Layer 5 of a small transformer language model trained on English Wikipedia (13 layers, counted from 0, width 128).
A neuron's activation on a vector x is SiLU(gate . x) times (in . x), where the dot is the dot product.
The model reads these tokens: " was" " a" " rel" "at" "iv" "ely" " l" "ar" "ge" " " "er" "r" "or" " as" " E" "ar" "th" "-" "b" "ased" " p"

The vector x that enters this layer's MLP at each token. A number n stands for (n - 500) times 0.0097.
0 " was": 667 602 499 422 429 490 554 557 498 457 284 560 562 645 524 582 565 337 504 537 527 326 561 550 521 470 544 282 475 521 520 429 683 357 478 432 437 653 468 486 533 390 502 534 444 446 534 531 510 553 368 447 577 404 575 558 462 531 508 516 647 495 586 625 502 561 455 652 554 342 584 663 545 633 493 530 413 600 665 544 455 377 478 574 544 515 494 546 465 485 436 453 607 513 345 499 429 645 538 364 438 546 461 334 461 574 639 499 587 589 433 495 571 496 498 434 588 463 449 404 612 548 569 469 536 529 428 403
1 " a": 606 463 514 462 440 511 441 456 457 566 403 500 510 464 575 418 495 365 393 490 485 457 496 561 526 683 419 405 426 503 625 504 659 410 675 457 450 476 453 613 421 349 544 573 478 405 596 398 503 397 306 588 510 229 578 488 407 361 446 592 690 617 624 560 576 620 574 518 648 429 629 629 451 518 520 490 408 676 660 530 570 576 505 407 533 521 438 404 490 400 454 482 441 460 460 409 355 435 535 399 520 532 543 473 393 434 554 502 483 575 524 563 524 504 476 592 520 468 434 462 536 581 510 497 506 488 321 471
2 " rel": 563 510 472 606 613 413 391 601 380 643 319 493 428 370 536 591 622 641 352 478 393 469 441 444 490 646 566 292 553 480 548 487 440 386 356 542 503 506 440 483 451 368 519 496 530 547 476 379 519 455 495 443 673 350 444 684 463 438 293 521 473 445 460 519 563 474 602 463 469 481 520 590 499 514 529 401 514 473 567 319 455 635 484 558 629 539 401 441 478 516 482 621 536 470 550 564 410 616 432 366 558 564 450 486 468 490 428 461 265 527 412 506 328 459 497 617 499 481 469 482 470 453 431 543 418 633 361 599
3 "at": 520 544 453 660 481 396 427 470 459 627 510 649 465 471 574 511 636 633 361 537 544 558 502 547 348 517 480 556 266 483 486 370 592 412 716 575 548 512 556 468 444 508 446 491 398 535 564 451 481 455 520 389 454 557 510 465 430 434 499 439 507 629 517 504 364 671 593 633 538 495 612 710 409 533 454 496 398 551 535 592 480 466 488 542 555 533 544 549 448 447 623 507 521 561 543 518 599 263 498 586 528 335 588 558 293 550 526 531 529 476 599 461 569 499 302 605 381 485 627 704 629 460 465 496 530 553 449 472
4 "iv": 471 538 514 461 551 323 431 346 461 456 429 632 295 446 471 526 562 515 456 433 512 569 414 550 413 479 714 530 325 514 613 418 450 458 506 421 575 607 526 324 597 573 552 632 567 439 368 504 535 513 476 590 430 558 540 525 413 559 580 405 538 564 432 542 366 578 617 619 412 571 427 504 535 568 536 476 300 499 295 581 415 467 551 569 501 517 473 639 607 395 584 549 550 510 450 558 555 488 482 447 547 531 543 596 438 567 546 534 523 608 578 500 601 479 521 627 446 427 428 738 536 375 523 500 496 539 443 366
5 "ely": 508 372 468 543 731 451 523 494 505 547 508 584 509 410 598 450 682 416 470 476 485 524 494 469 453 495 626 469 285 555 533 532 559 366 559 568 412 874 618 502 499 319 611 438 600 447 527 480 462 375 563 463 546 568 536 602 499 510 504 516 627 450 631 591 566 503 511 546 469 506 413 618 484 487 579 452 634 545 491 431 498 367 479 572 517 484 553 405 484 505 519 512 683 478 416 517 473 366 501 526 498 597 504 435 425 575 485 582 563 488 674 819 600 536 439 611 581 442 492 485 527 593 457 402 364 397 358 401
6 " l": 623 468 593 597 463 515 513 497 461 477 264 599 534 507 457 551 563 316 499 461 424 468 420 443 434 565 448 205 633 510 548 455 492 316 371 456 499 610 353 555 503 489 425 535 537 446 580 416 473 387 562 489 493 160 546 484 485 440 559 567 474 482 476 411 548 409 598 417 509 542 513 505 452 512 462 452 565 567 546 453 513 470 533 635 653 570 567 408 463 549 582 672 497 562 599 533 414 539 436 623 463 537 606 560 367 426 592 503 464 527 425 411 531 506 584 491 437 404 485 368 531 343 585 518 381 709 414 613
7 "ar": 403 450 345 540 539 579 453 479 457 586 634 694 511 418 567 426 437 496 350 474 661 437 484 440 504 629 541 527 428 464 497 299 500 510 500 518 438 499 555 302 512 483 594 588 502 474 472 481 471 458 517 450 443 661 527 317 484 557 491 412 481 619 486 506 403 598 578 427 534 599 405 640 384 521 520 382 540 351 416 455 487 546 550 652 498 479 592 387 526 429 587 523 599 511 540 267 368 477 510 419 527 585 500 568 286 420 379 376 500 517 642 277 502 402 627 674 393 443 488 493 572 560 562 475 576 661 628 573
8 "ge": 575 407 523 459 503 611 475 486 557 590 504 557 462 425 574 636 526 499 498 508 457 531 499 715 528 527 469 543 504 616 527 343 410 443 641 486 586 720 550 480 697 430 575 502 469 475 530 550 529 494 671 512 693 662 385 428 451 448 413 414 356 448 606 455 518 662 558 498 491 448 563 526 570 564 591 458 381 393 521 388 511 557 423 627 627 590 472 528 634 411 593 527 620 579 518 472 521 371 510 574 506 545 368 597 507 501 330 420 506 676 511 562 665 574 518 647 430 410 463 513 563 588 665 506 463 445 473 433
9 " ": 491 434 490 633 482 524 710 471 574 581 477 543 610 504 439 552 461 515 438 493 499 462 396 468 585 521 462 549 500 602 410 476 581 421 497 470 501 722 482 531 581 423 474 559 490 376 432 426 465 404 562 350 438 196 412 510 469 609 497 485 659 643 539 635 595 405 430 444 563 645 616 471 558 486 503 487 366 689 382 469 623 547 503 688 521 565 474 613 594 476 611 548 561 497 568 396 467 473 473 414 509 592 521 473 388 554 554 441 559 511 311 434 563 473 467 615 492 486 615 584 392 451 473 515 399 571 318 525
10 "er": 594 610 648 554 446 402 313 386 551 501 522 625 612 543 509 528 423 544 574 498 631 452 433 477 543 585 518 263 539 534 592 467 495 470 174 525 431 466 534 559 494 519 459 537 391 447 593 551 567 420 552 518 382 302 455 552 546 386 492 514 291 495 592 580 539 555 564 568 498 467 360 580 596 579 580 394 390 399 444 490 458 485 528 609 469 453 524 367 576 497 538 496 426 581 438 412 411 359 482 575 514 436 424 570 314 392 382 670 450 530 403 409 366 404 618 513 506 515 426 503 638 512 515 433 513 383 317 567
11 "r": 527 596 786 479 426 430 406 616 497 514 568 633 524 431 552 563 421 466 607 394 570 389 476 551 493 632 479 358 623 500 380 353 479 541 540 557 404 548 474 384 551 491 575 672 525 553 605 397 560 552 631 550 421 310 449 520 441 511 471 336 465 535 607 647 394 391 599 584 535 557 457 493 536 593 483 530 504 533 474 712 479 544 563 610 521 482 554 553 405 499 529 539 471 550 536 509 317 552 453 516 488 533 521 370 481 612 607 498 591 475 474 353 463 524 425 531 488 434 501 529 381 472 524 478 550 448 507 622
12 "or": 400 503 601 498 648 404 422 526 493 488 463 609 530 432 575 671 433 571 511 433 543 415 473 546 490 618 477 440 623 544 573 459 627 395 469 504 561 463 459 698 449 514 538 573 421 531 531 511 469 473 595 337 424 472 389 408 543 631 507 474 515 588 510 455 343 580 730 588 481 535 182 625 460 455 613 562 351 577 581 451 449 483 549 566 499 562 572 364 556 509 449 390 479 453 556 352 412 472 472 422 580 653 329 517 503 513 391 508 481 534 499 339 567 435 478 584 534 531 391 722 528 410 534 505 544 415 490 477
13 " as": 560 443 619 389 371 413 471 490 535 389 353 563 542 555 460 310 532 560 589 506 509 386 407 526 482 433 456 553 448 653 380 594 507 430 386 484 476 553 509 595 558 429 423 568 517 521 541 440 537 473 268 465 362 404 582 477 472 554 405 519 353 375 702 623 501 548 563 497 490 447 577 553 678 515 559 464 595 553 391 425 507 597 573 583 516 447 478 634 471 417 460 459 598 408 423 584 430 556 525 454 429 549 477 491 322 601 600 519 475 631 265 526 601 482 611 441 492 311 513 619 579 634 549 458 531 303 518 354
14 " E": 484 622 533 481 501 454 631 526 503 477 573 514 498 472 560 455 428 432 459 470 453 460 460 581 504 550 607 542 889 480 493 675 564 402 390 418 470 615 494 275 508 403 434 367 468 517 484 614 477 388 348 514 489 23 445 545 448 405 454 402 572 449 516 696 497 401 488 424 548 453 452 670 490 495 462 532 591 464 600 552 588 480 540 598 593 463 421 465 507 548 549 567 605 494 480 606 484 573 472 475 517 487 448 518 528 620 512 555 654 445 514 430 546 416 531 534 483 443 498 494 426 382 443 503 470 454 424 511
15 "ar": 317 529 297 514 584 557 423 483 455 634 454 612 524 469 492 429 459 559 394 462 611 442 498 455 484 627 635 462 637 338 510 394 458 593 488 522 481 462 450 330 469 450 524 452 473 443 485 501 415 610 429 423 447 463 583 278 526 615 460 400 414 566 543 567 399 546 515 499 495 535 389 626 339 563 494 381 595 410 375 515 534 561 586 706 403 420 646 403 503 499 513 487 615 473 467 265 382 511 512 321 462 554 505 629 449 311 438 533 509 429 516 285 549 445 494 517 580 471 547 491 521 573 549 475 595 606 628 470
16 "th": 370 485 466 637 316 466 560 501 464 677 688 524 495 478 337 536 369 502 603 468 513 474 608 554 495 522 511 542 726 571 424 457 554 564 536 527 466 672 469 507 529 484 535 463 408 752 583 544 450 475 515 400 629 459 474 572 595 328 467 548 433 305 621 490 535 622 488 537 541 507 440 585 532 614 552 431 510 401 377 455 551 470 531 667 388 475 493 484 413 473 543 504 562 334 479 575 462 331 505 447 434 450 363 581 765 496 438 494 396 460 504 246 569 559 505 490 375 441 588 510 418 608 458 487 522 371 321 405
17 "-": 421 325 273 345 495 493 593 483 517 648 442 481 572 626 583 483 373 607 761 471 557 425 494 476 495 551 436 530 684 530 544 519 552 472 572 502 479 548 541 398 483 533 513 550 558 395 562 497 413 446 402 448 338 294 536 604 554 338 551 564 683 573 574 536 475 472 406 392 440 484 470 445 490 540 475 440 418 503 384 522 500 332 575 771 506 518 562 608 571 536 534 417 524 490 495 679 447 426 563 371 503 537 563 514 470 420 481 463 488 467 379 464 450 587 642 381 573 506 423 618 386 581 486 568 416 530 505 474
18 "b": 670 560 490 426 422 529 637 545 437 509 721 405 498 381 415 585 456 498 524 452 486 529 488 399 402 626 358 435 838 661 464 475 405 487 540 528 415 607 501 329 324 446 456 480 468 580 461 514 454 623 495 430 340 288 487 621 480 501 497 491 447 446 472 492 473 505 445 414 597 485 434 506 511 481 549 488 605 553 542 419 519 397 562 605 580 490 712 611 464 344 436 448 632 491 542 544 475 497 456 663 449 415 441 471 530 450 392 538 395 487 397 800 394 476 487 326 466 471 377 427 356 455 497 568 469 505 455 432
19 "ased": 480 288 483 630 373 518 529 444 513 361 454 534 652 652 543 650 497 484 576 472 580 554 603 658 500 479 425 436 469 580 392 521 557 373 363 458 479 411 608 584 499 356 598 535 421 488 505 634 520 517 567 498 699 504 580 329 486 604 572 667 676 613 690 445 508 572 447 568 398 573 546 572 554 542 494 528 652 430 464 619 440 507 417 606 634 459 587 424 454 597 535 551 361 459 500 599 474 425 504 450 437 486 579 618 508 531 518 456 629 500 460 475 581 464 361 468 444 589 495 589 538 432 519 465 367 583 448 489
20 " p": 529 564 441 448 351 511 386 469 462 609 543 322 459 529 605 552 533 408 481 540 382 353 415 499 525 593 442 281 723 503 505 469 499 551 491 469 483 460 345 480 456 421 382 487 514 511 479 455 571 462 448 379 404 143 377 412 521 454 498 533 478 592 366 533 462 505 443 465 477 667 552 470 535 549 604 464 555 539 500 443 522 392 492 624 565 593 512 455 488 436 472 511 440 485 494 574 495 570 500 541 492 539 393 577 425 615 543 520 555 674 576 464 520 557 497 559 483 339 550 508 503 404 557 484 313 672 602 608

Each question shows the input weights of one neuron of the MLP. A number n stands for (n - 500) times 0.00089.

n59 gate: 659 419 731 580 443 634 632 433 465 649 463 588 511 342 511 457 625 453 616 482 545 409 526 386 609 390 435 388 567 314 475 461 542 454 470 515 445 565 560 617 533 576 511 481 753 500 552 475 461 589 574 387 497 532 662 410 549 240 586 631 467 437 482 497 418 535 529 500 553 637 621 455 325 465 451 406 338 386 405 514 356 601 464 457 417 489 480 543 563 550 517 462 346 547 492 606 540 497 405 560 432 616 319 369 705 418 428 462 474 535 560 558 534 442 576 520 545 486 346 443 470 442 494 555 551 696 317 437
n59 in: 477 373 562 533 409 566 534 375 539 474 424 486 483 288 436 381 563 534 628 603 517 412 532 426 522 533 459 500 553 318 532 452 531 420 586 635 435 512 489 570 624 568 442 421 556 497 453 659 582 745 579 448 515 588 531 536 652 494 634 500 529 506 586 480 424 357 447 456 583 489 492 227 444 393 596 506 414 566 439 246 399 553 388 456 529 315 609 579 540 704 432 625 494 349 503 740 679 393 371 436 503 636 374 526 544 455 548 446 577 417 512 438 500 330 581 439 670 511 482 530 531 545 466 648 530 566 487 627
On which token does it fire most, and how strongly? 3 "at", at about 0.39

n23 gate: 593 468 545 519 622 699 441 712 610 429 245 600 362 731 691 473 352 390 500 414 699 590 478 561 477 421 550 629 438 512 550 500 578 536 458 373 468 527 619 568 773 588 528 624 509 473 569 591 613 274 466 544 601 523 290 608 617 512 572 506 532 682 544 529 614 559 521 458 567 508 440 533 414 500 497 608 535 355 509 426 603 583 546 569 416 371 570 383 494 546 430 497 443 454 618 386 474 564 480 506 580 548 483 622 402 597 520 561 527 263 479 468 366 477 682 357 421 378 616 573 426 514 462 497 492 515 415 563
n23 in: 511 611 550 428 497 560 462 516 539 442 356 534 402 494 487 654 484 449 409 408 627 646 393 592 381 446 429 399 516 500 486 419 500 430 471 435 532 253 484 583 647 589 629 457 455 627 461 360 481 411 428 244 537 464 361 511 721 503 505 457 546 578 624 587 505 508 559 539 373 490 551 588 393 347 470 589 571 478 373 593 638 524 576 582 380 573 473 481 658 497 460 463 483 484 635 349 500 385 509 534 574 384 454 414 658 601 352 605 486 370 345 538 587 519 511 342 516 584 500 634 473 425 462 460 609 350 448 520
Which token does this neuron like most? 12 "or"

n197 gate: 426 388 325 522 453 572 517 400 525 347 433 741 670 465 536 386 366 537 506 366 415 456 446 600 637 590 384 521 525 468 465 509 466 734 544 593 528 370 514 523 460 573 386 336 645 601 550 471 503 420 407 465 500 583 444 634 677 491 474 350 643 620 580 558 623 561 710 586 554 558 418 404 401 692 463 556 397 526 644 500 382 534 410 558 491 627 402 447 455 472 677 595 535 591 555 402 560 497 358 422 631 508 649 593 538 573 506 533 544 580 447 523 451 619 563 603 422 431 441 470 424 350 571 469 371 707 492 532
n197 in: 562 395 578 503 345 557 382 584 503 477 481 685 449 416 569 454 424 414 386 531 471 495 445 455 473 545 554 454 497 411 483 392 520 259 538 479 450 596 741 483 544 326 383 592 512 418 735 526 500 573 401 588 585 581 555 607 293 303 458 321 466 466 558 483 700 462 573 538 480 432 664 443 550 446 547 451 576 478 488 520 648 536 490 621 655 592 441 572 494 494 620 683 669 444 452 412 495 547 354 555 494 402 343 451 417 489 514 591 665 453 514 453 469 481 488 440 469 419 437 497 536 456 525 503 319 556 308 650
On which token does it fire most, and how strongly? 6 " l", at about 1.1

n117 gate: 418 413 364 508 531 545 412 674 495 439 506 591 429 388 626 386 489 392 494 435 586 489 546 492 545 414 414 429 487 390 649 470 356 540 503 495 769 423 348 553 538 527 521 511 517 398 441 315 538 612 522 417 600 570 422 481 564 522 454 477 473 506 605 506 555 500 443 518 478 521 462 447 323 388 452 405 347 595 252 406 577 441 421 533 520 471 558 500 549 492 421 528 338 598 503 492 537 741 540 436 458 492 664 561 430 715 473 374 325 557 522 522 467 462 654 419 541 473 486 415 455 554 274 353 426 511 311 584
n117 in: 342 456 450 513 541 469 457 476 583 581 464 551 465 459 605 653 476 508 489 579 527 448 538 489 348 592 394 481 513 483 690 388 449 295 492 537 700 481 440 484 558 434 693 580 511 556 378 467 484 602 508 356 441 578 503 437 400 658 423 634 618 437 723 416 503 572 542 544 513 656 415 500 460 564 502 483 368 538 108 511 563 408 521 630 588 570 557 517 598 465 433 517 456 591 358 539 429 609 570 471 448 531 607 459 467 590 353 517 431 489 453 500 411 548 615 602 619 543 516 453 411 492 479 403 577 508 361 561
Its two highest activations, in order, are on tokens 2 " rel", 7 "ar"

n207 gate: 395 487 491 633 578 508 506 488 610 259 455 542 497 419 728 497 645 347 468 578 577 422 666 372 480 563 538 527 466 404 479 358 572 545 503 581 480 597 457 619 534 590 678 463 545 536 395 650 393 546 339 444 622 541 615 438 411 405 404 416 628 691 380 553 483 413 551 376 442 351 437 506 385 511 424 443 541 605 543 471 560 735 518 505 449 413 441 455 483 517 486 591 559 610 397 645 476 397 556 580 325 435 512 491 503 529 407 531 488 388 622 497 366 411 664 372 430 445 566 666 400 744 491 346 657 672 521 467
n207 in: 560 582 579 510 489 442 415 410 616 553 597 338 401 492 551 433 413 636 445 593 567 495 546 554 505 493 483 359 460 410 588 359 505 463 742 566 579 486 527 483 430 572 625 514 576 460 500 536 663 661 497 503 626 428 451 452 487 406 484 480 372 441 457 613 375 516 460 571 399 614 684 322 462 421 704 618 514 587 553 340 463 479 462 550 461 466 478 604 422 625 470 622 589 582 375 687 356 514 507 460 333 402 415 595 595 610 639 483 378 617 620 416 533 511 554 363 641 459 458 511 653 481 445 508 660 577 500 466
Which token does this neuron like most? 9 " "

n81 gate: 412 595 398 556 523 453 503 533 560 566 475 409 559 487 551 553 631 390 633 557 430 317 543 471 430 441 394 449 189 594 550 419 393 493 579 464 510 404 506 490 458 542 513 367 470 507 338 589 432 370 474 477 545 520 506 369 651 304 533 382 578 453 384 418 431 399 615 238 471 377 219 118 397 322 424 570 428 500 420 378 490 311 449 431 513 519 493 413 439 756 542 476 450 526 371 478 515 537 571 344 586 554 739 400 199 487 376 418 605 343 246 484 520 400 449 470 563 598 577 484 506 484 572 558 497 313 643 550
n81 in: 458 470 635 506 251 248 515 464 412 478 295 561 381 422 437 584 570 591 503 643 410 433 395 530 319 527 537 522 553 534 463 509 533 340 559 477 500 568 625 528 434 622 633 533 484 437 569 445 527 609 434 568 408 543 524 432 380 506 388 477 330 484 509 377 558 265 308 479 527 462 569 370 509 564 537 553 470 527 412 500 577 366 569 436 519 382 641 456 512 590 727 494 581 243 417 328 629 481 452 304 522 630 394 509 478 401 561 771 538 392 634 464 509 651 294 438 586 379 525 568 613 668 512 485 401 534 655 478
On which token does it fire most, and how strongly? 14 " E", at about 0.18

n282 gate: 679 433 427 342 359 552 680 614 571 225 486 421 558 632 462 542 449 376 309 544 435 500 374 551 603 428 419 391 670 615 403 468 506 695 457 592 614 600 403 487 427 561 568 443 388 507 368 555 490 506 365 662 534 531 487 447 663 425 376 565 513 274 527 329 637 469 589 580 433 460 462 383 557 476 625 520 590 554 681 655 647 268 464 412 356 494 645 447 355 589 401 500 415 338 425 428 593 490 500 466 604 419 574 617 559 673 471 430 517 457 448 551 551 380 547 513 600 503 592 249 491 607 768 481 475 676 698 546
n282 in: 518 344 500 641 546 723 449 461 602 342 577 445 606 698 506 580 641 572 619 652 304 384 500 452 662 530 515 394 617 562 540 646 602 668 570 480 620 369 541 423 447 314 500 402 484 578 416 439 521 368 539 469 431 500 625 471 710 534 521 599 395 432 447 415 532 497 519 570 362 442 616 744 393 586 581 602 627 665 506 600 503 494 555 583 417 616 576 342 551 440 506 363 402 557 494 488 426 409 516 512 524 503 548 500 580 613 692 418 653 522 331 598 358 512 557 497 715 416 503 357 426 583 476 524 379 630 643 565
Which token does this neuron like most? 20 " p"

n174 gate: 540 616 452 533 510 527 472 392 371 509 380 456 425 318 527 415 624 552 610 389 636 345 430 469 442 500 500 324 314 682 525 454 447 474 611 414 327 353 539 503 368 314 391 270 484 565 648 575 614 373 656 506 412 478 479 494 268 428 485 358 478 490 311 297 598 569 413 446 599 530 420 434 451 393 471 344 481 503 570 422 424 454 524 420 662 461 678 462 583 525 571 342 443 543 654 418 551 629 462 518 333 545 516 478 519 653 738 594 455 513 322 371 581 598 432 557 697 509 602 533 606 341 553 573 315 444 565 427
n174 in: 540 525 630 395 444 450 355 460 618 435 470 447 657 462 578 325 414 433 494 576 594 388 514 588 680 492 416 415 500 566 478 533 561 715 473 457 485 447 509 534 319 453 351 558 313 545 506 587 543 326 494 491 702 500 515 446 470 351 552 396 680 318 420 577 424 394 665 503 537 767 554 456 455 597 605 522 411 558 650 283 404 632 556 556 425 497 374 421 539 546 588 678 685 479 376 545 322 589 620 446 556 452 442 413 553 364 457 330 551 631 472 445 402 458 705 657 281 637 491 595 563 600 518 464 582 571 575 661
Which token does this neuron like most? 20 " p"

n30 gate: 666 451 549 545 368 685 475 478 467 608 403 647 459 500 694 302 450 416 325 387 315 470 500 544 411 418 522 438 473 516 576 379 494 558 546 474 569 595 417 426 525 603 427 354 526 575 490 506 484 272 485 529 441 632 481 580 525 293 391 457 450 551 479 427 700 421 393 358 603 582 621 573 509 731 480 436 497 356 570 411 528 522 270 534 523 512 538 503 519 400 678 334 590 434 322 261 497 507 489 466 593 549 629 570 452 407 441 385 571 634 535 251 286 683 608 387 392 409 632 482 574 618 497 500 458 667 363 545
n30 in: 439 447 557 515 397 512 515 497 598 751 530 377 352 657 461 559 610 327 609 587 441 524 440 646 536 393 485 411 515 664 519 360 564 443 286 491 476 379 509 581 337 444 580 458 516 545 491 540 488 326 584 640 539 503 732 664 464 575 689 585 497 362 617 423 456 488 430 420 460 337 440 537 687 547 415 393 543 543 582 577 554 218 399 567 415 491 334 566 739 594 503 383 497 430 289 348 533 430 465 404 419 423 644 562 509 431 381 327 462 548 491 397 567 518 573 528 429 695 503 565 419 449 488 380 665 408 464 576
Its two highest activations, in order, are on tokens 16 "th", 10 "er"

n173 gate: 470 339 630 396 486 532 489 522 632 472 536 497 626 413 428 420 459 500 564 683 483 545 669 497 588 336 539 686 376 511 577 454 400 658 712 553 289 381 596 394 398 545 460 433 542 503 494 572 356 429 591 326 437 660 484 468 513 500 568 596 448 391 467 486 451 495 475 671 508 513 454 409 538 432 401 567 645 296 448 511 500 497 526 363 500 521 591 550 462 416 535 268 439 421 417 484 280 395 569 468 464 484 587 633 528 511 492 577 585 423 598 546 366 451 551 494 478 527 528 518 455 376 438 487 586 522 421 517
n173 in: 391 319 512 452 380 470 573 583 473 424 472 569 449 477 429 597 595 555 599 487 526 489 576 430 505 372 375 451 373 506 452 445 572 364 579 497 447 477 593 471 370 627 514 564 693 451 630 585 556 684 610 494 345 763 641 508 434 585 506 571 366 365 751 472 335 454 465 500 506 297 354 409 555 465 591 494 503 528 399 514 475 398 480 549 566 543 621 460 591 417 533 320 503 414 443 522 596 323 444 470 580 389 531 437 466 621 500 573 532 477 549 506 514 575 415 540 618 341 523 603 371 657 433 522 556 452 411 592
On which token does it fire most, and how strongly? 14 " E", at about 0.69

n235 gate: 571 494 369 544 399 533 351 770 533 466 380 707 609 668 545 362 448 509 525 443 450 396 471 346 530 417 431 487 458 773 600 466 561 631 443 463 506 481 491 781 424 421 455 494 392 612 736 453 568 712 561 563 490 535 436 425 588 563 540 428 608 642 529 497 524 661 542 467 528 470 323 610 503 571 368 433 509 651 490 616 418 470 645 511 348 542 245 497 485 521 657 462 443 408 237 431 528 599 564 428 556 482 413 519 595 430 515 597 535 487 314 531 500 690 374 462 375 488 443 670 373 479 623 382 429 642 477 421
n235 in: 345 573 352 375 476 483 536 515 457 587 497 395 578 564 415 427 518 527 494 484 567 454 480 610 532 500 217 383 480 610 350 777 550 543 616 522 544 440 596 467 512 533 448 373 506 302 709 356 601 435 600 355 447 390 438 636 480 633 527 570 378 351 564 452 594 583 408 583 310 563 385 615 424 420 345 515 592 589 519 467 625 319 404 508 732 451 602 549 468 565 541 395 424 518 551 396 538 522 583 686 391 419 390 497 546 594 417 456 331 506 512 473 488 370 382 698 509 500 467 514 520 291 473 564 449 288 514 485
Which token does this neuron like most? 12 "or"

n140 gate: 500 563 489 532 642 532 483 591 677 452 574 492 464 577 606 588 578 525 317 503 466 471 388 423 538 393 508 417 468 680 635 412 445 411 575 531 558 598 570 480 558 460 670 725 446 540 635 220 522 417 639 492 532 580 489 543 519 494 442 438 420 543 357 592 630 612 557 519 389 578 530 466 503 444 461 528 522 447 488 545 457 489 517 261 440 425 450 494 596 599 605 517 435 511 424 587 538 653 336 546 365 487 525 673 503 609 558 328 563 460 517 530 419 577 564 534 452 542 284 358 690 610 511 329 505 383 533 583
n140 in: 570 529 422 284 365 503 511 425 523 443 285 397 592 506 648 302 381 492 481 555 453 479 399 527 397 468 328 461 479 500 445 511 422 603 429 530 420 475 500 561 532 525 471 463 453 438 469 456 368 551 667 489 237 405 380 424 431 645 559 454 519 583 556 511 405 453 640 539 653 584 345 473 468 500 394 550 608 567 572 454 474 534 528 480 428 414 486 445 505 430 530 413 563 564 574 500 451 570 413 503 426 316 503 649 586 537 446 387 416 478 539 575 346 187 573 525 380 589 392 625 434 356 419 545 456 543 520 600
On which token does it fire most, and how strongly? 16 "th", at about 0.54

n113 gate: 424 601 306 584 407 508 622 508 555 477 553 346 375 427 642 538 554 562 575 576 558 473 519 460 414 526 431 506 530 471 514 497 463 623 409 471 489 537 492 503 598 492 588 318 482 462 438 491 376 412 511 759 470 485 511 511 472 442 401 461 506 262 593 549 424 484 462 609 424 549 447 293 489 522 569 488 395 675 545 643 758 525 782 534 654 440 511 529 452 593 500 406 352 244 371 580 662 485 547 450 388 627 361 517 605 486 449 452 497 512 480 486 614 278 488 578 514 489 422 525 544 366 506 528 519 594 531 520
n113 in: 476 478 562 505 695 435 345 459 416 689 650 500 448 570 561 638 470 357 511 380 453 733 515 581 357 500 569 587 463 279 448 465 349 323 592 598 406 316 627 436 438 500 553 680 424 610 379 555 565 589 604 323 486 431 548 495 342 503 435 503 470 500 520 371 466 390 573 500 468 542 473 412 650 370 439 497 508 370 410 481 450 575 408 577 508 461 555 455 562 524 443 584 564 532 561 346 493 345 552 444 572 534 364 483 486 431 505 494 410 415 522 452 606 508 457 347 385 489 536 500 407 564 335 407 440 440 421 444
Which token does this neuron like most? 16 "th"

n63 gate: 409 503 383 538 588 515 460 533 214 349 537 480 301 409 527 553 588 467 599 368 519 479 517 540 658 459 420 595 379 695 614 551 546 582 438 517 600 627 580 537 584 506 352 449 610 665 588 389 397 482 461 472 593 489 485 670 716 460 342 520 509 528 263 442 509 447 478 535 536 521 494 537 323 491 384 704 418 530 536 614 473 380 614 355 638 370 509 459 566 385 515 392 450 482 565 613 456 437 484 402 550 717 485 435 344 620 421 593 544 815 484 530 549 376 344 381 491 418 372 606 649 503 421 422 606 534 642 431
n63 in: 491 414 482 456 456 433 532 446 558 535 172 536 512 420 458 441 621 529 550 587 526 652 540 514 466 570 605 592 467 379 570 440 474 661 598 553 551 296 480 494 594 495 461 620 446 356 577 523 509 474 664 503 319 432 426 573 492 509 589 310 494 529 519 631 437 461 500 308 660 514 267 325 438 632 479 373 362 506 611 480 542 537 497 526 453 500 514 509 511 511 546 458 659 371 518 520 659 360 490 323 465 382 578 609 559 455 692 440 449 395 659 571 734 440 554 538 427 345 706 561 494 415 400 537 342 514 400 562
On which token does it fire most, and how strongly? 4 "iv", at about 1.5

n260 gate: 464 423 637 466 343 404 226 348 494 512 580 577 645 565 506 417 491 500 610 547 442 251 511 452 471 549 387 540 503 522 357 574 461 339 663 561 494 494 562 595 476 544 342 619 416 488 432 594 533 656 447 732 582 439 482 696 515 576 628 311 362 549 520 630 457 257 391 404 527 364 319 424 473 477 553 596 359 437 478 330 450 594 419 560 405 375 588 497 441 619 494 665 592 455 454 453 503 419 547 521 729 550 518 479 374 527 380 358 410 578 497 396 602 521 315 466 618 425 555 529 638 447 548 379 546 410 549 568
n260 in: 357 378 467 556 482 385 280 419 619 346 309 444 594 473 523 429 602 651 485 468 438 404 434 471 343 455 263 579 557 689 527 442 477 476 528 462 584 314 557 572 549 612 440 462 491 655 566 417 314 660 391 622 384 382 589 600 578 533 459 375 506 377 497 650 564 438 576 475 323 477 301 396 465 374 408 452 462 453 335 420 491 606 477 377 440 373 618 473 428 604 567 494 434 462 316 583 579 500 619 543 420 486 494 566 554 434 439 564 400 610 500 514 479 413 567 467 742 599 518 585 503 662 439 391 601 535 449 587
Which token does this neuron like most? 13 " as"

n192 gate: 693 508 462 462 796 639 534 430 506 581 690 532 614 636 419 481 408 167 475 520 466 533 667 524 530 541 578 573 300 453 494 689 561 433 416 463 381 491 470 591 336 349 353 521 525 276 494 590 469 423 439 310 426 659 433 632 464 438 408 513 521 459 437 512 441 577 618 372 717 595 652 615 467 435 632 614 506 451 464 429 434 618 398 472 667 652 432 551 464 585 616 567 315 540 522 584 461 532 500 587 544 404 568 440 453 418 555 461 538 606 685 482 475 436 670 469 382 295 465 378 491 385 469 566 574 543 436 516
n192 in: 497 541 459 428 593 494 394 368 462 436 590 532 627 422 536 392 533 467 546 458 629 436 531 521 465 432 518 581 456 550 332 647 557 662 682 486 566 378 479 522 411 558 494 473 556 418 509 427 437 554 562 337 418 598 452 459 678 503 491 410 690 423 362 679 442 436 640 448 392 535 587 494 414 517 716 627 440 521 526 430 465 479 453 572 639 695 406 677 455 533 431 544 352 473 445 732 536 393 555 506 445 356 446 549 497 399 112 396 522 704 420 590 733 512 702 522 378 506 367 558 615 399 422 524 422 558 626 453
Which token does this neuron like most? 11 "r"